Layer 6 of a small transformer language model trained on English Wikipedia (9 layers, counted from 0, width 128). Numbers have three digits each and are written without spaces.
In attention head 1, each number of a token's query or key is one row of weights dot the token's vector x. A token spreads its attention over itself and the tokens before it by the softmax of 0.177 times query dot key.
The model reads these tokens: " rot" "ation" "." "\n\n" "For" " many" " years" " Radio" " Disney" " affili" "ated" " with" " stations" " in" " market" "s" " of" " v" "ary" "ing" " size" "," " mainly" " large" " and" " mid" "-" "si" "zed" " market" "s" ";"

Query weights of the head. A number n stands for (n - 500) times 0.00081.
q0: 670232480497665561571517602343296566377354729511437436587361588476525500363569577369437558423476459483639522503417537692483565539497529577433484464438523384528314567254412588630361570601539481381481587611566607720507583437574600822571532485384599524473359577564391598609565421832561530624397537490540510577351598528464670545476472626411324540349539547427506434413457524520725549274379
q1: 581534535719578530398524472578387402520538671527449656496584639763582582379445363444399639541604567350440561435513561448634391231314523397657347500526594604697486688445394382793368527614357573450546615352595674392275507426542529321379568562335480532296412552419479691565410483583468375476340416705426428490430483380562407325533484433659484409489491450360563486613628787450530526717343
q2: 421504410480521388538489487575472526408610415482568525367364689450518431427388572500536484481580703401483229341428612448392561404456419737421468398663478528423394668699430593468391515621633676549583710391480587512438584679373530590477377408503447583394661594503565410540430611477480563318521482313579342392541392361706478563517616364456740578487484411519647738611483509367362476674682
q3: 500714384503482509683550458517630415459455665279551289254461540444500408487574484452282491459547516487515475347363642415363674404585425484497649693609418411444516369738519487238650429410703398472359415463512457409562402663539369473507579537369513351763694382545370621510359432397722384388518542513500500532517481515558411622658546549566409675473527464404341465451423471470626582494427
q4: 532563663644456338557554355722497705422496543577557415293474474543270526576706801438529542514661511559569409480346392551434352388525420630344751678332573349531619588536471705079431423427628434414465535503339469473372398474463430466690447349472539288691378405652649406399518427474459526557573561633452692472477446677496507535415373434584309483462607719260448507352488345597658612449652
q5: 597246374423662510570381510404311548550514450354518303732262326659328318422544604565493630360472497574738394663579500455386591731570563472486459416453497303401561536585321584496457597559618490529344230523491802603452607628497443673416370378485334521507507452599455342383497595454605812605557605457514581429478602507531552510475529530377374551482422573549474503427567419511659461385605
q6: 274733392389406544521716717557497638528341380441433404493592319404337496695521553525285394367507429557513544497405568431674646556589551521414655525659549359342503412692479532331596627527534329557463445473303258318610522475569571353550654628530412428572586322810377615282538621511557421538416480436625531624648562611584299435519533513588516677599538453641347430457538510235480572536511
q7: 392388276170473810536526500401545422507574467322539263593366565279587455547504515669552590180348318391493325490539500524582486902550500530356459601492455468391522369313551595693484517454496507419339439578530518517563627481476592552723550484697471519307657289599548334508584616451515485478581527464646627374651569648408426536625601401200497538607540541822493529354456383432538597356590
q8: 376503707564559474521469608489334549426409533632494397443482471445332417440497506575524691365388582562541515469526389560277594548550555531568591576636400521448416704644562503401481571541660512489586397584538549667351569640644514531355309529557564407519583500374446396637473532575469537682541472523663420364208458419446535348394432390406333644211406485500431581616627525600431551478589
q9: 447314359493658437613352702409367621525467646467423433692496568642345526507605698580409468620504591511497665764504444414493527709479395611522489243641358594312561591428428429706508511626518528735548574472523563596584405376187477436619486429425296563429216633594555580350504601526533752432387382444374564297657461556464635409338527708486609385757607459570565431411504530534603374463660
q10: 265489569550475535313641395586462733503503400633643526326593562410475574634349527437470699300503423510485519263392287653677594582513490588544586591469365295570441583513432463514441453481361402484434609819512456506533514457633646457463429477437718456469433547672556563380376484592672544644588549506446649600538474703464409455398438323571416414610539395529337540540579239384478522485585
q11: 448453460500503542503440447574477473568500565389531474486573497578522348389490366483470519371520577483434535441353544397697566415474551490296702598389304370551681513418464588750594461541256528560616255478515757472507438600612588407666523456383449452531375606666643633339556842456480656647567522436436360455462428475592443542584609620628391317617364324382419375271629683562484500565392
q12: 452386300530497500667554438473471659487474758644410382701490424461519617555732679457414308510480411577550544408364554574616450751548434517419697692472428472286598316245584443500462477506410475478403478475318503389580493225352461488581625593562586456419273556582467601425617535348487298490235460427724513603597656478418506519528512522497534543456564503588422441460397518473525531521305
q13: 584579579528526423371521431338567458398469507353511409580483442598526238538528437621552554655325638436547413722594656458402457418594457620500441445584554584234692507455650582436587486430517441490349352520437517572451489444260459390440378439393319585668525354468639400729558692332408511572719387604528561602398589500555635560691732457500419316457453574500546431226759569525654620809433
q14: 448650628612701503445437403624462506442513448496493372513430450526479606457475703428538497531516570416695309398627407500335375419445582378680453339457516631455634491312571558407493488542629611404563674424491572509386493355479535532342420528673430442432497373305661422581516464422439721531609328564615457445510472416503443521497612578613668327291495551617435616490711622312655412617478
q15: 423582575399519656497568490494691648480407483466587577540559433469649423578480507538397400417384536626368576163536654622611451595530510517630527621547205567346822441360668289560446487414658565500380294596336523561441525455391387650472330482347609514584465433306565451786517546303427458439572433388716507366586490359401572540656542408454587510564431664635565565688356553489536519516413
q16: 433539487450524450519531652485514677564520535383424418527572355476269523568597668594330690462607468593564478467579417340549423274487453370353572399678398382381481572750327513432562620547522342615658471368494550454513534500445683391483624445486305396359573482712484513376552818617707640526545461402603484302527609381578425298593620453519476412371426507603537458321563468473438445588617
q17: 458574754569520413307597378597481666444666440738644556519630363484575456550307413313525472472493472474529503594503559581562558568486607405555389497579553251514575524654659423044356489313662596609459493545406321527591508638473407510445528471481625533604135443603323569756578476493294573624592463670668690588368585466539387399557293483437639621388569460376310378697512520444534547550268
q18: 540554516471289476491443404489503487531428479451510442556447500571459557503581465537397612619250536653329524491650570494412674395624533665583478583516440412569447371603380612596572657485797411693479409539528551477390392547722457666430290500591588548378522649413450464558494566465532366552514503627386451583365605392500676403464556357461397663172316681587512506557456407548473491416513
q19: 339572390442386433412539437557723509359437594587646482446594420355386558607566594506654410409553413531349335439378506455533477666468535543438572632648537443491542486602589565100434427384541463571471620624359419486588472491489414433715605612676465349497463455547566477466470437302500325589500486477625494591468417463425391552487350583483658618375583497566392440470575437463440629645552
q20: 310368563542402697460470398454453484497554503396611481554506695407636659573570519643510327429526509396425460343549233503403491491485380484709538433289511630491516402402503546848480533497409418549445584537529442602433480160587544509409369537478426477467328518447666472349301317605422529509690482549490641666493456598548491586568623573722485414692554471445443456361693593385530506506402
q21: 586426460541625526427509500494447412381483686455411464496554416540516472587416507591422263490430575452661680469164704420531602423592598479476700400447485410490513507237540469692383609598361529439516474513420445452660772275357774390420728608363461323472565525516541601455426435462524559533342330340462500560425447494463516592561714406569624446500534431652423328579621721273596395509441
q22: 506575650383570497343526330438540364513655490294646420285467550524606503585562543398645273599554414382592532742490382525434394562609522393419454436379675776528601392484542578453362280519468472431584545541405437466556400430531400509412478625644440537700480438424569563425455491547524416487639384554614468458618562491497346736458655720525580506647475430800475493350682420463360377500473
q23: 404665535532588445447596531463420538469468689340530349500659528690599552346437551547370420568435442468597512518360526613446620610629533374490326737676398403646531436418491334583537485299516542343440478549305503530443543500384316450260506508535454461604564464509494707412253358337451435534346341494571627497483475494289470469517491415528580577391543490746407547680534486379551482524578
q24: 506493125473582655558361405344592493442395561401476385400368593491618483532695526487480430577385586463633535424614453475407497506570554563336690396521531577374474519383548698658590474661478547466435439535447679417507517375432687460658612596539529466389573389311842355456753519348466523542512491440430323455596303469526381636483676525579343414503382547638512366390351595412413528533577
q25: 597519511605583541490661571478628668524432336492677684598453421429500475546659489290471566635434369821301610334462609426514466493452538580755425505612345536660369497500489515185639422363668286347554413603584575523496400425493290590526663424469534617632442604460153456570461531493518391500556493469587580385556402445496412483489342684424480626241542696333375319648531300699432460427686
q26: 510342313392487555441583648436602678274539507540392455392711509532497482546444647493418428538325548594640517451674598587450658588617271811533333321545494480432496551373675449729355662558493591493422593507346684450511604432537575543565604519320493420383586606609464582661514561372456344549305196473612350517597335384323656507451587490349603477566363482673607486331773635537456556569330
q27: 565248175529445408586409493472463426610486641292722377652415650660480378528646514584507404408634510443535507461493586312578487670425500525482616540589424478261636324301417464822423453605355631497513459436583725470744526390378581425637637628455588331330561678480620604261476634377583443462394405456361631383544535507490426503627646403493345569591350482466580364332363557514397451344662
q28: 360331524349400500529614485508565503556635462420547468635518376497523613562426548512449500279629364412425503544440351525624477465399514546527515444378570355566485385524450503630469502445404452591520471635549340416674646518687571439650573349379523564371388539641518560223382588482643597527415589445306541541807553643521406546570410580526550500670731369431556461576590473435492567453482
q29: 568171448528568544667573462353600665480472445469540585555539444449395493469777641660703527378737433621635534202480425470437447552547389528421500342430433582356721339333517536645463478651445573573417385426538717326669518317533667536521551398293476343586429608636528296532524613468482461634545545443550479514555483387368510689367621543568598578435488504336579427150723516442517422445564
q30: 514441604193550521416656614516563478345431648291580643462511487376554625596439456575597654549544524338409601276507445561249554269524528742695536490560500503682472542507592478543504469804785466644408455531552348551268616377554513376540353739515611603404343537370612490426532603474625383553454393507668267451659614410317497535588581548625547581500739515621537554529866477389531335510529
q31: 759549465025509354487558490601584413619523431281520322321471560558582552541341500561561522519549596365451413527454398600283506329597503748395391451409506409611405386462446421493483545571654378503610684481491337600445617571635547688690412574561519503441578428560510632550513549427615431414621458475523358597493557303660485581480600601419560470693535562641512526357490436530609494580543

Key weights of the head. A number n stands for (n - 500) times 0.00096.
k0: 606313541478556423492486644547345703390396553552509442529412437520363636435470652633525439404388370511498474525479346485409552622638350533531451488296483607510362408530535567581511603476425492523495436582448633603574597426641422485545367362486537450553550618566585558477451568801444578473495421484444537487463497644429544434341371623479505339463610394542549424614411574568554485416623
k1: 419404614584582447497560474557418710416589492695527661503555533607546675438511546460537564553585506485659500375312439565488614441414338570494646512530493426621409588429523359550494585470450571674527620563399714489321497385513432353342656634283478415412532481519397632624523481497494450426340484622544368528425384473600538314379400369528473428411524392547465591561395503506589503487570
k2: 405476468519590422526528317595427331625628288309668508534418553466459398548296593551462440476489476483446309462495472444516674503539536525292427434705552508547422649470575497382364568591508593508675711359493464429568545604472515626409555617570471514411519505540543461436569448492409395548470603508569351534372519433503474516466571606560444503275498373565584575475509444366533495422572
k3: 533654390412446564598495675391569431557442595347542311592426493464468433596688402382511482559592406387493525524416640550311338411564573433635655572489479421497331538613503648397503463558490475505478600424607341488463467542468531556705413521498459468549548401434405558462573425335355476497645512558527430495475516543563482429578683533403520682500476430545408479313503481454475490471540
k4: 544536551475433515494487575533603391447333678405548382443321465659391441578566454503549606438506523454505512744570553469369511467512593648519763478398645358512479497605423698381424569413488463552457541462577604520445308570469686427973429385581564463429377562436561393347590436544454407470672430494522461497605503541650483520571565491412438497459490488378434422445722456456572472707519
k5: 494378414465687486458372626396389488525552463313460455573384308560301424460480462598396691374372441556565439656544503514459511663553483509562402527555590566351557489549469574683597507506653572415316292447557561595573554645524343487376461513530492589586608411583581395164483489524524633540630540380453537480600503572388489494531530530506451481551461479481585463479269560676579511371621
k6: 517525280361397576514576657482579388511462663516408500512479420415417536630471500509459545344548508452479551543486625522497376474537469354626605683613622450385263632706543470545494346646471341381561526399492436344582512456590564451634537528548342488452541443619485517352408352374551631468471383393423589537687578472552506576460604600655541612682547467539519395325661630422464538508455
k7: 454534432313468651494511559365536340472497485374553448464487478372565385562503642668556470336387473468497461416434545474418556673703440506436509518549524593458689232584506506643651510566518461298402266566378266503768542639465451681503406625635449478503745356570509377484429548448625583500586564391462607377648519605509455715523544449606465579692532605620423478370324534506524392459465
k8: 555603467452599406549488663442427488498540533484470491475564422558498427430484282462433631449344548415457663485470541654296426408571632396556521565555634519473399537519512451456540511486528464435599516431524405467338530691522443624449555508616443493446449442441419455495556536612418544545537564436568521479475423346535398537568444364525549637478538437459377415546582610456538482524582
k9: 548234512630519463577558384495355433526427471461451406727462510651561458408410597555488559477497573643471402589573393292682594566554310583405386391460401674447607497407460470662433509559477603719589469461540522484509479412465449383372395482573542449452476688632611397377463508521723515431385459477376474451558578564390644413441571556475445451600402482494693526630314484530544555335542
k10: 535467446417541680575592625591557660457516650384537532350483478353425553535495517481354439276463595464493672640487422636564521468550576603528667455532457397471381460682452654482376558550465406492612473558500403397574463596585548424545631449653675407534461469497522437319449367461562609427397424495606597532718411463525424606430428513484521559477567388539554405636544542421433341609536
k11: 623393382354565459574505436424463582481483646361396599464543507503468494464595557514407475316538500457642557455250647566571436637500576437434689504524412407389639576517489529562624513551536492706358429343569495635554485628418536356575519485335625526627454524529655619375545516514471681383665469484509450406595483462545374486449596422552444592532422503527433385317335691613441537492549
k12: 508305453386477562634544506351505492387300693588453377550443502526452437597673653620537415437572413583384581463424520378418545717656473403549705694358605474581444492472553494479432414570483414516505404497467567595477559443287536550644456512551454454384517595589449538619456497413489494467348445299546588434571616500424473538530564567511558437626535526427317413489616480439553532591310
k13: 511443322617548556398467417344558390565541489490503452482462446576421320406586398621590618649432520373573522495542766514491426348503439532382402425497553593489583578322543503339539468522489596423286469450466445541544518573405348435636480459326536743491662408519758425751583464405580429554635554525532463455360443558506536548540505450503416621632444580561530460403331526616530679578417
k14: 334404533620678535425471402520493453508558355491459553439622507555622307530429594429497663554410684598656473306487365575456555348372405657421379484497476554461511556292554449485486457479406589367432406680488566497458532566487566449542532427505479542477528546587635468486576492605573528489477536593584435629535261426423539561585588555399513318417454466537466722533440353449662497429582
k15: 503653550359468564531629455373498390672500508425531557559497488447570419637571608479495523508579418505433551347521652638532470503410538473625524609553505508395642415574539407247380525531649434459495412364380475525331547639295412639503567462505611544412562410530385421712582515431364437547407606428611578477483587401516416487565578518381607473517518682449394484441517534503480468579383
k16: 553435233464505450644505574542431428468555589534416505540514347512433405570527514571409673385483691508480479480474651446525598413585439413671495482800548573392310711527513497605627474666610492497568473455567610433608540552546503408506577556486413413379483390551637468319454505534648626408568441484444360570618559345451578489427526547444531492449417553574516503266494582475539444500623
k17: 539593521531630556500561603694529604482677655677455725330448300497339559488485552306616465624528462466566594591512388612482503488553491320556491559449648412471506588570530500314407416550548332517566456477318512463417494534520458318550571265510494665569348514542500401440500488506435401684508636494491488643532362561636628471620222680512551435491533457351647600639523392418474471517547
k18: 507628394444475600491462560407451439606430580622546458541580524546555522459622329502369603462373407505294556556474517623359470412523604419616432669703658475491361484594529512505459544519668493415445521444448482520395462570559480691453484541440596624470422493406396514540531542522490493517546480526583469365520493398490500460421461442605500586470506483525370425456513535587468602529438
k19: 495622444416613573507511512448666461438468607541572420503424571392528383529498527413551476379570561438450542552519475484444456478609502507463653602477633405561522505505495540365487332533438386482542535374511453381527444488473659573717486530638462530467364443387480505533534484362584423594549484502468493526546601353657442493686573512575546518538525542444413379463642476345449484638458
k20: 508335560450553599469575492289614479492566449301522497552626516576678447526526545612458464439414520564486596303475436439592446381437425593516474374459377484623422296435513460740451580518349560545398492699476485642468500334427538515420553507536639575532415630498526565522585275478513449562562410593527569428530412588461483561433576488551493468543513511508510453561460401376426588437439
k21: 477393385500586278602606330466462447619523622458399480482494575558489538517572620593346382545506531550753452457385580566471615514506305462497517552381344609536466520491500369541509416606460541459326554514513450358526688474397617422464619508405413455467603535624686670407385594422450580360303295430412531554433552569506506449377407605598628373545614364417552379494378571533593457503488
k22: 556536642528487569465524254525630575441533282405535583410486483500536424511574528470572401583542662506559476334651458298544477386519500573275478437405299580624693455377557508557434403445548534432477535722438484526577500420582530515480342442462463494582517523436679566540527453469492436538560423593494476616532419532434380580689676618441438533611465542568573618645509368511508564475607
k23: 429544598495439437530526615368480533619558591443545404300520504601588446537691413427487382478552480446554678580434544626278409480542500479549593707516469510488332478585438528467524443439488488411430593493374440438408402513356423476404522677559434559378477391434394577464398437412479472463380521398549597517527595469455425456629479517422517601615583441546431518462456557508471398535559
k24: 522412386483598584489420350390466374484494516309459288579522728470579312536528523645416438465445459517492408427567534550489553547511481585277489504585444548449685495433437322634435447559459471452330345578449497476551564570385572638609421530459492531520707560526668532497530607557526591483459370540432453481453539500475511595358787401484537495520385526586331547463449675512487680466397
k25: 599656556718458630439562574650531578494446389604639555654281497438458534568533452312434538567583517531312561578702576593530393444593511619751530560566534474403450437378415601314553448448515261608650471417516540376482410317598412628583576444428552555558285637420254595605532551657518415423437631468494515462519512497542526402548520477465646539351450491414523476451532327592412405489381
k26: 426357427464573446543599343524413682494485460543552409509562505484500509555456713669318582494383452449526387592568392544618431506645205420392357521402421610424471680471494512455356537677532478444511503461296464412627586438459427448416511531470460476524542448609474556639474662578703276529353326531530663426537650438450575593419428556588530358609505372604572450479399574491633574362458
k27: 335400393366617515626471317293543410533392461300506413591383514561680431503604630693407312425509500591470399454438692335547639731667494422541552482442364459479585385427418437597655505533506673629310503391553500497590545519382376566450443650524595443453672566500672471408379632304513569385452446435416392455629594579524594387490694512524460612596534619447433482572394561548593621452547
k28: 431443416535500462419588505498532597428452531382505580565412431431496615607539644525516489359609500472545309500527347377651563577426493573561521452452422459502591493553419566666553518504538507592498475529510414563653562382612549359427489439553560392479484522536560480379443502424688573489515402538435538491611484628470513502441403564527429481450571493518754454547475431436450470489542
k29: 446287412402554388551545272354553528392519408296488505579456431553424382530516670539525521460483487661406367551535576347731417667562338658497506325439344517415645465349660483566544576497565453500471449511610548578572615389479482384590516561486529494656539518549572503520372629551624475440616405540517519508720579497503500548389596637428508415371563472431610489489503495497560539492525
k30: 681516617359445437520692500431554571379488445480444503680506578489614623622430542541645529532485577395460298281557461553449592345523517884446515534615410495545503614512526452391512435670540556581416692534433407525358657363685500522425537602520597536367533511404473523567646576570657377433465281585542376529571512432526388537394572610449447428420587362500570576476580358524466588555503
k31: 375521524348363553441585391569543473471440366366552444379549636431508636519394690595530519540517534310448318510560361495486585379537471592341301490380415519487397537543446637491569511600620555503469633539498458533681551415689643543620449437486447575542627367416604492413557492680486414492592419553611307537466594518549469445445531602376503426486509508665588410442432366565446554376581

The vector x that enters this layer's attention at each token. A number n stands for (n - 500) times 0.018.
0 " rot": 386482524476526503521612449441515492499500530435493509480528525450528446512483579491446487473519455497586542354461512573527513450446483529485484832512523521517481439489463510504502834456456512427488473502420474498489485510412561409498553491455522529475526516500508503505521453462502525508502458514522531501500504494480521550511475489475514417508533491452455467448499495468522528495456
1 "ation": 409465524454456509594523489471502496492450504460522457566533556508458516432465505522487466506491514469446543441464588443443478440540534507528481893487467461535486484448521462463446729550539535514451478509356487424472529405518527474462535492443493469520511489486500518519450502520493504459419423519492517487522521532490538475468550439410574510507575515541500534458521573481566471507492
2 ".": 471487439426479532555537504443540512513434469459506510571545415444505506461457540550529550471518475463515494443487437538456512543484334566537474941464484584525497484474507453526508611547486477481509488505448505449440540460465476395437573535412502497517504460466489470524521494493484481469487474474513466507438509520530523475545563560516538465491482427497523534500517527459495484512540
3 "\n\n": 454430502444459532532569478542490463508499553465490483558528385459506530506498564548484528424506480514521537400463498509543491480488439532425467915466470621482450533479482443535498647483423513484512446526461488454459569466430543370528529395522504515520473452497460500499522461532499440468459452560490501503485555513534486525540574548542473462490461469515519565449495518471486516492498
4 "For": 458509460524489509481521520499587463515483518505521485457471470447487483573498494612520508494523487541546431381560474459477468528468421492418482898562476441547544481483410475590469672554508506428613545494464454459566525538479482428533521420422441504500472506510585476554522527456538467490510495461470468565448431441465448472428471531565459485517561520523486468489521438478499478495485
5 " many": 450493467506475548495561483530509546465571530479488454486557526464483434505513520457469475451494493519523486421440459481504444476491432576511535948539459410528555471434488503497464595491543492511556470494436502496592490520519512458526441580414505483476478496531579524520399547429524480542508470504437509473494483436545498501490529489454433478501511479526526576457514462423447529514506
6 " years": 483467525495460496550506451606488453442519481448544492532582499459544467476504597450541447412493498440499474442459500516512390528494401472531507908449422449442554447466462469470439620545582471496482472469475501452530428510460491476566450499495491464518433493593535536537420531432477433571479412501479542467563491496544490531447632487473506483533565495588500535510533517467509481538536
7 " Radio": 451474502453490494601500441498592445460429557530449501526576528511479584548442452573517493378522471415483388465482488536579469515562480525443560816485456480536516495506443453437451766497529490635510404514481453471587480514502584503461524497453581403458476503428483507552452445473497456523490466482481526433447441524466496580494597409505519492466580517527529504444502535426450482477493
8 " Disney": 519480495547447563532427454408536563534459527507453491414583428488453490547384514603518484430488421504485460504443511506567482553562485548466497767534462506471510479578531438491480742513454583634458489477435400550591512521565570535445484516457476396579428471451524476511474552454533446438435377444497485516440402508636479550579461377510490519439575570581546517490437448460448508554441
9 " affili": 556499495471424511571540516469507448593551548482404447523589424473451471540456531457434383452560441516611517518505487538448427546428483442459501782492423500494567456489486473456378706602534553510570430393398439523520571494634524462476467532401524424459468499520604463592503529405429545470477424513435561507408485524548441449523520497533534651493531459482555541546459489501493529482409
10 "ated": 573527500454449536504503466492527473524484513463465502457544400498494447493495512487449395429546530488524482477465541511498519557468408394483503901377482451498544494504564473490442602572542501494585469399398552513512567489552537476541416495430485472428529485496514489548413548452442536501410471476507510529417458571512478510521594489411547567539561529516506539520563474412493544534431
11 " with": 496531480485509535511478469520483474513488491446492534430585458445486488428463532526506517425519504513521442415534463490489522493442382518467516977458472481542574502483525503523429526556503529437539446434470473525493514555519532499509472474445434497413535500535517487552473543445480569527471515476477478469468474514491474508534537518481495517486504515487493536462556527445517512489491
12 " stations": 465500551462411483529515415532439504484475499438502471481579538438472561537457452448525520415450447497477492473445529494483399562508503535452571863431428481515527455517487433522475670566509554551536507443515507579566600464520549570379388504472484441579408447506479539583426510458447478520516474485491547443554465492527459559579552386535523471476546509533368503414545496474535507505547
13 " in": 477504511480492492530470455490518512485521464459511549479543499485512554504480502556479505435480503471532502385448425516539527517397483453420484948499459427554545468492560447583444579593469509520576497413440470507512538533508492505555462464515445495438491548520534503494498489455417553483461496532518512573458476470524463485557524440511457468466536428482477517472548528436438560501503
14 " market": 422514457467408489516555442482448507505408504497527439454596459531523449509488493552534465432553510393531521398542473391502473520558594511419542826544482465491515466542480438508445723584504571519594430478432505622501554510646507536475483477433486456533358501498467582552438469449442506503531414482528470511503491516439470437452462418530484511500569548503537470505495491497474531545443
15 "s": 475526497442436501469530412491458492501441493457542494490633526494509502469453511507514493469447436429451474450418517486551470562532474496514571907453463428498558473475537407477442652566566444486594476482422499531477615449522521547465411472495481461486410453502482535490439515524460513519455458490487516556511505520546495542538522390476550454499589475530506473489597506491526518532474
16 " of": 451511504501438521512507464480523472541505538484485527423579497491534509514485508536513525444523495562503460406468404477491570453444400499465495961467483399558530497466539435561447544577504498521541481470499479519502573505529548507521431433450447490452461507544507521492506506462483547492440546486537436540448470471499470496521537442503495483446546497474505504485534523507454516477519
17 " v": 502579606489445553570533432513471547504506405441437487572523523430493514516439486478472550449585410434518554367450387515478480453552432587429543768494479546477504484552489516527539767554499471543572529444459477497545512402528566509460341428461473463534466517598569530457518408462551482532566490442375508474406539450491441551549409479494494514455496481485467556549438502517491494511560
18 "ary": 504473498374463462549478406485589461417494492594532422522525596581502483469506476537514448456507570474409402417576448467569529438595556428535486776499457484603508587449513518402474718465570489491621489511507550563477525494634531507527430502424457363409464466562533480536478435426508467451505532447445532549457454542600417511473439460430468474495594463463497501495585476469522471489527
19 "ing": 518527473488472569438413414480482539521456551416551444448617547437514467415440492497452489440456492525444472511541489436553538484490519479515502898463439403560481423506597485431435650538559543559552501510435522508448528459562528505525412470441473460537522478508491552530469506504516520496483479506536438495551483505511427426439479416508503510510607475487493520479607479520551496484538
20 " size": 427511524427359622559476489508424502477494493443519489471548555565530553435509540495480544475513444419456462495449517472496480445543516524506479838464453470494500389484474516401484662658619503545470397474390506526558517443591563469404518520452470461514379465492510597525467552476456492539426390488536505499526494499494497529457482427482601587421583504493471527559491530535529459510496
21 ",": 500544484453463557550488434450468471539426457552454498506561474514500568437527537520554554515485475505452455460455528542489540472476388539421504958500470425510521448456511447452513485536545478532553490445462473518444537464591519516481518454520524474509494517547499562572461548541454469504505449452501485533474491537561516446491556487512482465485545505480501520442459454493465453432515
22 " mainly": 472552516488458483444558474473470497474497522524434457489560630444524466480517531518567464498493510481515469409467506458537550490582421541480525915460441397460519459438491493487521611524542470465607410433410496537542534542557553579499448498479497386495429526519477519544452464509481475483478559487511557529498469478480470485565459434440454450511551498465465512527551433495487557482505
23 " large": 518483429496403579414509471507437501486555495520465431412522553521531461591535514553460515475527431493488510465455495498497538473558561550480525907450507422490454433460495518510508637576556525552556428526434571526543537524596552450505439505435490467486415505460464546551410497468460481493518442528527462501437482493491535477487423468470416487502582474466455464502501443589454526533482
24 " and": 486525523591425541486539462522433550515463491444476430519488584472549485509521521496529532516515492482485419423505461502528493485522453617476471919468426390454450483507474529503488547536535455583496451523450499517484462472574503527457418495462485463544422517577556537529506571578504511532520480489475542500441486534609458388454385515487419457490475503480469553512486459568464536482440
25 " mid": 487451490516487566501508491558435539510531467505526533486558522514412498499543572610506508442588494378514470453541582507514479491526496447383462806483508443565470542474453553511459715578541600588490417556461506419532458537540518466484344472492498469569345553526540510516445501468456404555531445533520463411496438540547522444499476427464368449424549501529457419500452449593437544462514
26 "-": 473392529417542565590613403486457536511531564516525474467438411615496542450498487531486530496595530418568457511514549441548471545472390525412558778586442460447583576493569510446497605528547509667489470477442533411393430480604519458460481319395523504557361484506619483487514527426507431521577477481435467486490451564587431501432502470511451487514503449483541536539445499503447555544396
27 "si": 522454548560488483456562462413478515406565479452539399508387547496576488412529494509493531527546547469433509430534567565505458458456466550495582719538361380439592571455437518514571722516585476539523483444452559442463451380511529392451471404465421484513426416525567498481586495385491493525561504522487488635537468536559441484486475504505421521558556435450629484647530446453546525580407
28 "zed": 474406461527465520508594495498496510480444541494446468435497508493519474480513442492543549411467494537450475502492556518492522463585443513437570894466423396527504527464485459473516638592537545561531469560424584538444562504576469461501452536478533531513476506451539548466452543496489481481504508518514455448480417551441516433420406466475430482509582518490531522487588368490465537531450
29 " market": 463526441526409514535564490516395530519374510494526450525572468520494451478513473516519482463501490389525512440576503426474457478571569530411588808493481433484486496532476454468461701614558558560519390503458499626503579503636520530492473538413516475561351463470475617559472512466504523468492402491498470455503483528411499409417428420490460495495532515544562474498466488563469501573418
30 "s": 529534496476415461471566426540402519490430515489505485536583523516494507504467481505530479502419416442444488490449551519536459582562463506519557884451442398474530477473531420460455641566602413507554454488444495528493628467526510563459405490462477449497430439523487521503470539526477498472417424488421524543499519546543529505502496392439530424507575488548526514489574504561540494551453
31 ";": 489574452498453553552548514473453451493452523489431448500554458419497453474488559549562509477497516489488476443455524532502478487486354559418495971467439491528446503473532429466451545500509442504558466529485498510486555507546516460432502515531527508492506505544469482574510525491528444514495479460484472552488476499533491530493533520465526459540494478492490490466512467492504496454548

Token 6 " years".
Which two tokens does it look at most, in order? 6 " years", 0 " rot"

Token 15 "s".
Which two tokens does it look at most, in order? 0 " rot", 10 "ated"

Token 4 "For".
Which token does it look at most, and with what share of its attention? 1 "ation", with about 40%

Token 8 " Disney".
Which two tokens does it look at most, in order? 6 " years", 0 " rot"

Token 20 " size".
Which token does it look at most? 15 "s"

Token 23 " large".
Which token does it look at most? 20 " size"

Token 24 " and".
Which token does it look at most? 23 " large"

Token 17 " v".
Which token does it look at most? 7 " Radio"

Token 16 " of".
Which token does it look at most, and with what share of its attention? 7 " Radio", with about 20%

Token 5 " many".
Which token does it look at most, and with what share of its attention? 0 " rot", with about 40%

Token 31 ";".
Which token does it look at most, and with what share of its attention? 12 " stations", with about 20%

Token 26 "-".
Which token does it look at most, and with what share of its attention? 26 "-", with about 30%